Layer 10 of a small transformer language model trained on English Wikipedia (16 layers, counted from 0, width 128). Numbers have three digits each and are written without spaces.
A neuron's activation on a vector x is GELU(weights . x + bias), where the dot is the dot product.
The model reads these tokens: "ic" "a" ", " "based " "on " "Fran" "k" "lin" "'" "s " "des" "ign" "." "\n\n" "== " "M" "od" "ern " "fac" "il" "ities " "==" "\n" "The " "\"" "Histor" "ical " "Ex" "peri" "ence" "\" "

The vector x that enters this layer's MLP at each token. A number n stands for (n - 500) times 0.015.
0 "ic": 506544555590557507398514633560489528540490495556536482511474488525620359576515533692532414446528580349585486475465726548456519487503441589539491516515596553530503524467440442582379477472426592581542507580496376489608609569531484446498558520405490514411487472442620588492322514510410443461538448466598592374451555605419339507510496487516470423562499441471489569497014485553425439480506
1 "a": 562629466471524316420471588544330539474456509473565439634396617539563387570497554630583417492479608367615714320684623358495489540521470566470519521519508528503502535514348578685543421521667455550376433395478373512429562495660422454634645534519517511506607404473513568619326669562389276364455424549532510323460761566393388330508542376456433321549566409679461564505270659552554349524606
2 ", ": 589642476544542416464517620645463494473410529453598352517441586511522525519542520635521479528439523368593498393654499367482562518429489555553580601506487414482466553539418546503638447474482418614428364448575441469547572548543514489599601520405522384513585505569626476619346542573483391306433564405495495399443584543511478458540457299532472455495473565499466693300062632656662406482537
3 "based ": 551661586441557346419525676454361343447601528540591516484438584466465473413537664504401383468393610464596539418533526384505426386471374566645408361567520509528619522578542544577591605684373467721562429516437472497465608583637504411713572505433453457460532451516654522491446619534585481247358522477507609428460582647351506354495477374508371390541494489576593576294187570651480520484467
4 "on ": 469728541555610458508442562573453486438585454492610435362427524537507402409596513599578503451448649389468599493523627476487520498321384566574428424389474462644592583509350489454600585512555461575551417455440427411417611470578558448657542504436495443482576514542467602539476618469459382426428521536428693399511604540452565362386520344491543396399468529503632705367143759496596508592533
5 "Fran": 555595503392412357298461661582406429441526458520519291446403490709557351590616474513485466455447572431533527415650636627451650554387545414553520495476661553652548523523412720554556450513414514720526479437337480444540657428386510452662480460428401532392663588502550499480240642621536393344533550478359520413527765675497478505376541476474403391444540377540550519499291661593410437508599
6 "k": 561676580494324470591560571572440493484415427354453399535351544680576437545540534570635469457313595408492704399564569469409448439555503480574627615573634501628553445625323511728538318517364508557559444492274416499469659489604420439575554572346566483552614532506464626613405838483586367421372517374570599326444579519416378470478465303523290329510453383375530412656425584584619340546603
7 "lin": 570716519620265321404447468641426525431482464458481395439486766569443520524452522723570580548392556482560583453544611405456546596496507497507649537490621601569366593363263419646636388416514480627539565499426473499568622601559491514536628425350333500463619596567447561511405695454562318390355349342487550337552593478397300432440514322609405334407600400606636565468447605676554407463495
8 "'": 509703492581491404377566480647519535375357554658614433579318578516613534554460487586636448437412579376611544438705611470502609503555557470614563480508615432537485538428451511685591414434454470686540492402329615547550644522437463454668508450423469435557665538355543685535316516527428346213520505510516421393491654561608215438571405269461355408431484435541508535324324528643552374499461
9 "s ": 564676548702468463475493544563479445505412449453560421458330582560508575522568529534584447509475594237496592478555583572535544528360499515585540414449541378464518422590334603547654463516507504524601482407483554443536636611445517513733506482513492526394536537483478557464451659564466474305445432491530562376469590427445353479439521396509507428495425518589520714369088624573572396506558
10 "des": 615629433460490554204503675650307427427491434571526519389544531585471476562469564529697446544435483378629477473486612425498431538452554500594516509439536371466582504653329776722614534520355576629521402352392410572518775595527375595625650508522469496386530487543479536600230656550487552320532455510547523484492616508517399316492572415433350427512305297438555487386368622543390479589552
11 "ign": 561612452581619399366530536720361362390389529577460516637477684572506531686426572433698506616449725390633529376458497453369479551525417569460603584432464420616432463498336591635645558532325488602507526447425416404602563511610481433634492382381461346533558474514511403588241611338568584370260458603666483327494718479409456439384472410419470349508486495597516577545460579483474478530565
12 ".": 583701571607508427357545435592401436470580523495577394574375529534440659541497385540673439484406629372693522318554580506472581406398490422449607496463549534538561586536316477483615585443508535633531616453525459471592539681541432472652493572484508418349488509521546728671294646445514341307449532391583459438526628606470364295465497397449479361458400591569390556329295484532636383529476
13 "\n\n": 513698529529641357423466623566415482543598487531562370336342595512533477471647551591504401510544562215692460480612652466464484544457501506629562497534558449485662529606337496566503517446430565550518575610545495429478581552559456451698578523406455517454592440467620605664373569448473438369436442481439461363557535563472479397551473441505517405441427487513398469445120516557472476516589
14 "== ": 369793535370633391541370650483379441509541513624465356369367549560466552428557544577513309463565646198657470501642574473406540506436422473437523549548510383579679448506369511601628528502603613595490541552506479497382423606456584470740547497544476477436537510460502538560312471506425400361390507493532572305576660606502401555482564414512516447547424527680406571381287532527464534562574
15 "M": 519579595474545484374595666616515574575449485383464398393415575565389338533560575535567422594377698389609578479648363583479395542303405578618418481445559463557598565658257643637626360453541561751539566596593429526559573499538360475614470584567452452281510507498384541667397600490429471344447482448484513363590614659324487427496514403395490439456358490550378570462312581601492455587506
16 "od": 434751447475685339446556569652463478362482458465469420316407554563443413534535682516712355571447510425642462525542512538472500540378491451697559483356495459388511503647312597688586437567529539440551495501398292471562565563535463531679511444533425457293441480489516583690258752337382615427454467492495507414517689651312432452421575397536438398485524449502589563409440527701419588559662
17 "ern ": 515728539527516507521481610643483488473438292411422422507455551485510527531519547451750428629507565307534500414558609542518549548382454605605479447447546383428495491603280494663740369388537370514554541558572408420642435455538500412734505541511459569400543419516547561597224683499471448484365533517537287368703532618472460470325475406551547512426547378668481685486317399491408469611539
18 "fac": 432549498477561457398576670457435637465549472448481516434527504695500447436414680638564317558480615332699261488559565655538362437524345450626499517532481463536572555534304471425551428543362488524507595671458481498544648518606428449601556403496422513403567513702545516577285684526546493402455437457518382414529658618527418344494448342278329405518426389684464606361449608791457507497504
19 "il": 349678570523602515506557499747547556390561474507491541501519469589560464656373562595709447582419579364520677449449580548441642504528413402509494470537600431393563618574203456579552473432462573552463573498653363386513535405587564354663570472285533367481504431512465463658390559620554459442412435563475426327455691649487472421388518449264454214453431457684418574527521447485423368637569
20 "ities ": 584617463446559547397504516588306548491444542367517594638390610552467519577449602550662420401421551304468581515547622484605456437411306482598552451425588460471510581526371539576782449522506521641554556632680506479460386515698459451678561552342381518402578482601480467640356609567444423411310538378507323324513691549534552518492393408406338312543398532574373694474368494523403419556579
21 "==": 413707573493625445385438539495291449457530510533529382575433569598522557441403532528487464384662741239616506521663597514416389415462396408597521478453542438521654614432499441465691505433585552656527449519565487517478426544549493406641563520338493403426601506441559646615403735481455465382540546495566596401517660638463399420502543276357324420490414531642419634301333448544503536588556
22 "\n": 401650603552637363426471692620475466571462454553579341403377533581541522429671493567534483480593545310639564432600520443391449430456490413585537523445549566503650562596312548496495506459358477688447597614513456317471644555592487442583590596339537502411544501448593572673448747473469436403421486531353512476433571610525491359521568386467443399405415476509466600416198526532405448600600
23 "The ": 488680617553636520453516719562538517525430415454407443393318546487461474483636519556557509547493587225616537481526635555383434520422492495560500519589630455474588519643417625489603374532437513585569539517459452452439572548511528447598495530416485488440581523420541489571494548588500444317446414444407501291476688500453510434493487431553608410478439445670549640371115571545499539523465
24 "\"": 490669582506568509444519835492454541528411355529546518373402568531483561499557478375664427547509604296621467505663642498378467425391482409613462476544650466537639547588510608570503461497634501597530396418501443416503656462513438513653555455442527455330694483454599515562484503478450481342564529431430503330413585429490320508434553455621426385419469445442573589370190653645553479590498
25 "Histor": 465732640500455480298424690552424430446386496573428476489471605530580392533539528620595536621522633415568517519650473490406478376499547397660478468534561356645516458531351685673501534439405533568487418467592337549571657475589526553537470533400416572444535455593513507524331561632408571335532402458502486306542777509407367353281315477536468420528548286410568490394358682684438508698595
26 "ical ": 514648532560490512518611613497484525493374441481485582563430463611568563503343524504688554636397529298617585481627589551390471349467487460622481280406461434575479499514288558698610477503463565478584356412558323479524416552516543503667485466569505511436644453627533471631319574567552430352468442524519455254619689458422562503404311411604507500504493402565461701331302654574449465624396
27 "Ex": 561546570449492525280467812463482555535521420504576552492564432629542544604584600577620454503288667360732518518592554622398512425400461346513525402364420464540591601527260666682671415467385446537552355353492382528483674450482434447497567477427481474271576481591615581552298602471592477445588514416518604437654705584452451423384336371450468405504414450505501576385471623482374402636436
28 "peri": 478609503456435311459458613580373514519523557528305552551444494712521611622442469623445349573443585338533517475561442591382557394601384606664550649539473384517478532463327621659712468627527460457479545301401346571533585687538420414501386491448587328487536467519571381551372730470433515540511399473628588368533711677437391453368312339622389383486481478576438538419517551353504494538637
29 "ence": 532507557576440458427545488510335516565528542454394610568458538601540557622530510460759537548408577406671682391622569472500554477449544591572473522480478508570529472318202639679633508535638407564519451504520317537588560658533376473531536557582343378467547372503594460619469533484542335468407539436651421340449673432467443432390262398519229104519583422486438564464442596559508421582508
30 "\" ": 534636560574592482262496636622382593542456424486552454655425676595527571460512513468689434512647574332638566425616586372474506417499441449551598476499527359598630614452401522694697446452442425637447443492519399401488453458465389486550460467264482452403663534558496419699564476559568273504413506411526485400456640489479453345485413392623493402426472506545433658373217564582527579610541

Each question shows the input weights of one neuron of the MLP. A number n stands for (n - 500) times 0.002.

n473 (bias -0.094): 423374537530568574386445532592618641555599557534435551473432465536627471474589467512552427322500431426486619510437602580510581487473408485372389576387457493543465378557500553374350453510498603438544634568557459567500473397638493483444776558599487525437549557437607536478319453495483551597618470600523473446551450573329460472530429569594498553453445563514331566563348498402435533408377
Which token does this neuron like most? 0 "ic"

n156 (bias -0.181): 382594516343455568540429558479414593467537504457502361509556542557420558484629539580447461498545553511402544479442417578529507481447576571601410529557580482582532394633599401412618701449450574482416563516518518527401581602536478436405511507625385479513410418549343529527469483500514518508634555421551546493610322334458523513509505489539379401514630451567470538411561322520406468493573
On which token does it fire most, and how strongly? 14 "== ", at about 1.8

n392 (bias -0.080): 504416603495478559452476410478539464528421410562555537601381527530597526457491607429492544560526517542513344458552476433612522544417601608444584606491647600479456535307498504471563506391537462492424588534564498445572448533500596357481512511481545416494741585471530521437516424458502567466494445396451356550522544487561487483485441527575575466504576427490425447312507354543380658425509
Its three highest activations, in order, are on tokens 8 "'", 30 "\" ", 17 "ern "

n129 (bias -0.165): 494456513397515514434474442526532479566571550517541506487578561458429577329488463519488396571489426393539532528476611558550451388720492551479404374449486447440643558575522510535422608513506496523434429452498630419475445568451546494446508439573633509577523487537456473534692553436287582508537451479420460594414420540455549494334498480573500425553409458566605492442487446538506413524390
On which two tokens does it fire most, strongest first? 3 "based ", 24 "\""

n95 (bias -0.123): 463614569475472544436538617359515411565636473534481513564540557466515478415506527504484529502487526498495590425493594556431456525460573469614462460517494530450383506405579367449483407595557604491601498599393459666515430384479530483487504504533473454422489490463545487437435474426568528503473441472407475566492415539535638540496551365433517455434470539383423412534582459564494495464515
Which token does this neuron like most? 3 "based "

n460 (bias -0.112): 468519594542494584500461556531526382399520567598577419600433400525614562420568398400425454536526462361413483568498430513564454377554491400496544496509578425386386581491561605419438326504565557532643541466561560552506489491556466511460455545546538406492620467607363590381356571431545588592529407442478617571464471515439557550513483613404449564539567483582458460583460371458489428563502
On which token does it fire most, and how strongly? 21 "==", at about 1.7

n399 (bias -0.110): 602397478498613519505498471453546413484454572593478533488469345597351562342531393362418340550500549382405495512424479498486617453610450617662439719498509502425454500580608400437554479650604507387585470579516344529451454505541633549546597423561565524484541401408531449471451449453594493429365369505517624446433598474596330575551483509522674469517488514479500563695585459455476440585481
On which token does it fire most, and how strongly? 28 "peri", at about 3.1

n487 (bias -0.112): 500543500587513562578496507519526531445587535572510443413480601453584498368423428539415471474446683564403508341489474487441459534532491498472413491415603509416453609583383533478476531446370634509536459465547563585415442543460489451493445476516434489570417447575417478506488410542513547519480513595475500496606538502518458676508570440561502596562502393473492462494477422465517507491480
Its three highest activations, in order, are on tokens 14 "== ", 19 "il", 15 "M"

n239 (bias -0.205): 560439551543472506532398538436478602506624549554524500418593581491511498477502405509477645410611509500483493460471390487450469478531549491588487631623436530489529344599618560574555422509434473494397368560457513535506567432509466487443421593437385518579472454372407557574443475388565491649589502502413482418463532369631555460414599669394496608574570498448456610515518506580515317527581
Which token does this neuron like most? 25 "Histor"

n384 (bias -0.130): 517382445490596486641447539591485611437520472480513466498490513552603532476422536610517505522571515481526570353644363471610430487458451612400524633453556562435540422565458373510377514442512692428378360615654544567644547406647332498491467436479462558564478585541586397391601433522478313507588547370462470512412397505392570318595448493492595427515546468601410486381663561352393491470517
Which token does this neuron like most? 1 "a"

n166 (bias -0.160): 595446457582470495495568422437326393580432442424525650547537531508386588500427546422442557300478500663719492388491569556441698381452593375404490532350488604459570452680441505457527562609472378560445557642534616477623596365488412590543362564442554593448564510513625534448502471476500641417546510470462427481596411441587437425497547510545473429403590419481654481434693486507510443457451
On which two tokens does it fire most, strongest first? 12 ".", 27 "Ex"

n197 (bias -0.174): 477415489507585488545465539517577406562586546483554551464492564388524450698483459622446611418532419533447336502490411380530513517541534448546504547431327440463522533498522576413627551520549413411513309426600422597525583376440531584493512466500632396531639496487532490571575409386553578547568547528533502461386562445512440475506487549513534494434338458530617512588553480489584415513454
Which token does this neuron like most? 2 ", "

n438 (bias -0.140): 572557586399443510578454366531503510547533542433408664423420425534515376529384505324554495562480586505399556405404607450380523482683616477537563487619630392647525520424462423459459587508541626461550585617488483467527640513515498693423426463607656487433592634456450429487640456439475310530536397483464674447500449416476513490530495476296485659440429460474635521441534388502406297497525
Which token does this neuron like most? 6 "k"

n77 (bias -0.122): 595513522553485569436527445433513506539473502487522465642311493591531437496569466626374483496542517496494467514424587535640327608380378435507502603396625584463563403585649559430522555475476439509456489546416421469517485436544437433454494480664660540424459416575480528453386519485489513514466431478498482604550451437560458598440427400641524637610543385609489403535580444404567614507494
On which token does it fire most, and how strongly? 17 "ern ", at about 0.16

n51 (bias 0.001): 364408507421418397523548378423441530460502498513372491541606435463586436572472561551588567538524413390477392560552569521369550509638568491491598548548441543523364703458492502458545462427598540534561544573532567465555440565387592638456500524628549460579562528522446483509610513382556390420443459330520478435466416515532570468539456525458566611452473571471599607442406529494506529329430
Which token does this neuron like most? 7 "lin"

n352 (bias -0.132): 398416510648539477475542431472600515469355599523466399450442530523476585598440472490472543527508492498515532626511446514453455422528554447519515566535481408481526528542548541460419540436480548445451479475483451550409592295504579557538476525390526510569494407478411513514578542525439389576547453479496470561459719535498547528569447398572492548563529417412538469490510374509658412552425
Which token does this neuron like most? 25 "Histor"

n478 (bias -0.124): 469398442496452463490506564524396477438453630600534487435554674309588539498595555583388579405521500477302489554524483623554638485430440553392602632534479466379532506521474592533477573485468515447405510515463456511490599483322494581471647458545448466544498492422537463642564474561414552568469403425530540488550535471488453604464576484481340467500494527446487459533502456455583582421490
Which token does this neuron like most? 28 "peri"

n45 (bias -0.068): 524448383421435504445451482538520417496520506535380729427598441567465547477442500528430618479324395530525489496481409556344480522515506454344574522513635504400434667502604485458520567502465607589581588591413528507502563487559444522494446520538437440542576562450435555496431601542467565534460555578462432462426576614610540591342370578438580483496566550469460563526468370556554560458346
Its three highest activations, in order, are on tokens 5 "Fran", 19 "il", 11 "ign"

n173 (bias -0.110): 442453527514510558554510549440314453565415453570482498464525672674552492567487522458528494524620496560450558381484564553363596381351460535417526389502571481521409445450545477404476553461488557457515529579504557512522456452537545512472389434546433424476494402484477532583589605552578468505480512475581494437504422551500633530515417506498423430575558553511409430438524507514449425558555
On which two tokens does it fire most, strongest first? 29 "ence", 20 "ities "

n420 (bias -0.149): 477445590500441444524529442569473513528377433496412487530523345510654403477506494487496533457464476496581535612500506434410475476603542399553483525612344550457553567457584433463394456431581506569508435610492525432608435481589577533529406511585528518548473550528306560514463556455506479528530554555403545493615461489461483437485510532596439563467577540469549565447524464581356518424447
Which token does this neuron like most? 26 "ical "

n510 (bias -0.114): 419328582506525484486349517416490443450418450623506523514533528535521512435620508586512512600516486551597395453457471467500525515554553527445512529390429389462397435377608527488528474481471477508618369547567494500548473535375516628498447430510481458448523575573541544616523496492517556416498485391470440318449514435488408620560477416555647578490548582563471415541466422417576409513675
On which token does it fire most, and how strongly? 2 ", ", at about 1.7

n216 (bias -0.089): 426521459556491415432565517644507477509417326479454521474446371632579454472583477540404400546547461562604371623496614316484358510407558464486573446540472648521476538626442561516519668464609500472460452614578500567525378408571509512527561612541658555468577263522579514448587434511615463437507417523408443566474395332575479619455528557371470533519594528417495355468532424454423500414495
On which two tokens does it fire most, strongest first? 13 "\n\n", 22 "\n"

n482 (bias -0.116): 397461621459509351454488390523388472581498409453492397526540494430408479461481450539498533575506483583589563512486596502491548502471522431464502485517363411482454616510529371522491540477565537615569465566600500416491474561517530408515404530500610562538423540496455559464419513542684521528513430460442393478572528449574536557546393555531545474500670414556542543504439498422530487477485
On which token does it fire most, and how strongly? 17 "ern ", at about 2.7

n276 (bias -0.123): 412460552432493388498540383658573484527393621495445454621666566554569542509578575384482516516393544656527500493462669433547457447521470474507606535441498528550460438476504486579485475505476481388316656430475547581514402557561553602564464577516451531426312488505419416462578335320514439472464481568594543391577559465514488586401389380383597342474523525538598467493694467571438549433482
Its three highest activations, in order, are on tokens 11 "ign", 29 "ence", 7 "lin"

n357 (bias -0.127): 513469500605493518618635400675459617529502634585417534547541537507424538456524465406504291444495396582457431468509357587471568447500529689415489608582392475546697514459549457421492474567555363575505530424575590429493518507525469461553530444563500482528433530540536518448540528544518365500535482381375552509347414493410543403648457441475576442450474417489573449364509451385382588573436
Which token does this neuron like most? 3 "based "

n304 (bias -0.104): 588498655537554546502493457466505340526516435420509382442529451498489469445513528529596532632449535515500530461446569580542622578337378505338530361502487578432459466414560449346561550539464475310698526502518498400391534505459398552414500482502514379605364407481544574520440515572556473604489453531452330559560574551489334552554473587452553498430599631402473527511500472434513626530482
Which token does this neuron like most? 12 "."

n101 (bias -0.156): 514523543582526523552505408571540682409365369576460491542467370443502500552284543463419451470532479525484498378424442396435639510604564469532534563437594412507630529615473435527481639557531471509456437465445505554455560371462557399492520512588659562529451523490493620533543365439633507450493502579469472387558416424516418464500634477403615555439322456720514384509681540517385442543505
Which token does this neuron like most? 19 "il"

n62 (bias -0.135): 487510537586481498479585489470593564407476507540648579458512452563504567637544502391415442399515491589526504556474364467562400506480441453488571473473441541447520460490587477361521511540455528417512526502555558535489446523426500369391378544509546514465479508530519511436475603609436502466496549525566439558558572527359343528531428547583590437411593605585535453458410522415554404431431
Which token does this neuron like most? 12 "."

n261 (bias -0.095): 651523484533534464520432513582472603408535472520540539407617403478423579457396620529489449538431491536507579627706548545527618439463341525416586649461487479276451640516522575378527571488438481444493398466574475551580553475498455551402535511469491509650570424424430395567549431509408358492609350521441486573559480455415565596562572571507545484571332561487523410468424352523597443516484
Which token does this neuron like most? 2 ", "

n265 (bias -0.165): 481491359438604592558387449500610483531528500345552458528615531505489525374409577515475380466381661554467472548514386458528599614379640548496560532422418385479472533612478513587492531522584533519549659521464370513450477539496416519440551540543582578414591511575436510489538394481472583595477459504364450382564525500417522581416453533526494432556525511398546474430516338519456414626464
On which token does it fire most, and how strongly? 16 "od", at about 3.1

n363 (bias -0.077): 506559468504553587504474549426592515573347514540561530485530387554522588442502395565475496552672513413539524561508567443642504591468599399502418468479427530460560513627500386370563623378504448471470422500481544459492362496635500530377447646442493558379409491379477440498451506485519521449492429483476470640561548527438483448659603539474468460573463702504524436420496534504496390392437
Its three highest activations, in order, are on tokens 22 "\n", 21 "==", 12 "."

n219 (bias -0.125): 481522414552448583441451482571537395479467492552449435494526270523518537378472538450519527511504579447492434406446567455558522600487517551524449448579470517579493545540494552439551590435469469491366494645547604599600515555353408542468473520521575558481511493500619456507625532697448461425428531613296414454563451513483291468493568557604560530640555459384609569416534436445412556515378
Which token does this neuron like most? 17 "ern "

n296 (bias -0.159): 607457575403526487538436440605406438506442553606531617418594484576342530519575572386424529472430415487510591303477487554559410645473491496509570513577427557385573645421431489413508471466540475511678567645389457412521409454498590544559442431532541638477450456507420373425486418404531424508557377443572559479509636504508427627553531589555502528607487524546527545457486419473476469458607
On which token does it fire most, and how strongly? 14 "== ", at about 1.3

n334 (bias -0.208): 471447421495561422509611395455488374662500479584460432541573510539483433407459561466375484644505505607491493483458399536572439418478538490401516481552500575445399532547556495540533359507576684526556453507319357655571568488610454601634505394688480379514459652533519495324626547318381468486509517418508471474403434763628626535520495448549428413476452611458423509548533410500404500465495
On which two tokens does it fire most, strongest first? 16 "od", 28 "peri"

n64 (bias -0.150): 440481548504455441557520422452443500508476614514486529378455543434452502544413530484382596496322527483562510574614607504488437652371413544440485498555406518448363414482616483589442483502526470483498381582510679526471508581528490518531472535549555544423488575634475515524487473615471479527443569500508530462543416496532514483431431540590488415480684618567512513531415476428440470506486
On which token does it fire most, and how strongly? 7 "lin", at about 1.3

n150 (bias -0.179): 334512476520528530640430415565414591609476460554461420545554544465416507663491461479544530442386563428438471529468418533512488427382472562488482538364472592317459476728588620564436511495589719618517511617600415543440543397419488469450520554413554630582599457552441477498478475611433673513555595585490445511467525587380570468560493482444535719507440493588418458587478426358413480519395
On which two tokens does it fire most, strongest first? 15 "M", 19 "il"

n83 (bias -0.161): 459477496509587490565341394440471547581597602543547537547560528520504537502328488473456500414496547586492456489361430496548431528487574607455488521548555517512563440479627554510517578579641538465544478479439380504480450513452521464485376560565409472478641555543562502397442387535538533403571492591440569577533392618474492455368561470347449407325531477490551358426487553550560488635488
On which token does it fire most, and how strongly? 3 "based ", at about 1.1

n235 (bias -0.159): 437565415498588466449533573516498403603587585441345445565546525535478530440394496420504417595542595547549482484385498517579547588500665547463587524391476586455518374447540483521460472478462342517584587452567408522592524673542511502429481592440555534527480653568400620451459336455485364457455425478457425568397566456430584466478427500500739459458459576446600539528484462369452441446500
Which token does this neuron like most? 12 "."

n40 (bias -0.099): 522451430546464512557610491469435474512481487486500591490524553393477627516448433383549565448512544578557506462539516436387395660418524447621376530486494380494564583535670667553493537623484496548428498542478551568524370514543522510450418530492452450555359559399462583557436514375449536442537570425508644502638415496502576488484490417359538470457450448417442462562523535455420457572522
On which token does it fire most, and how strongly? 10 "des", at about 2.1

n263 (bias -0.151): 417508648544518681320430512527500466443441515487511429503592415578441422464576464453485469646489505430309575486525576416482452424425445567566556627682518542495548535690545597454464572568241609456527372448552682433595577575441497361463503471521558508574408577352534456607515431399405561714536417569500553431447474379559607559433489472468463686614283602497476359327599550611482586575404
Its three highest activations, in order, are on tokens 10 "des", 23 "The ", 25 "Histor"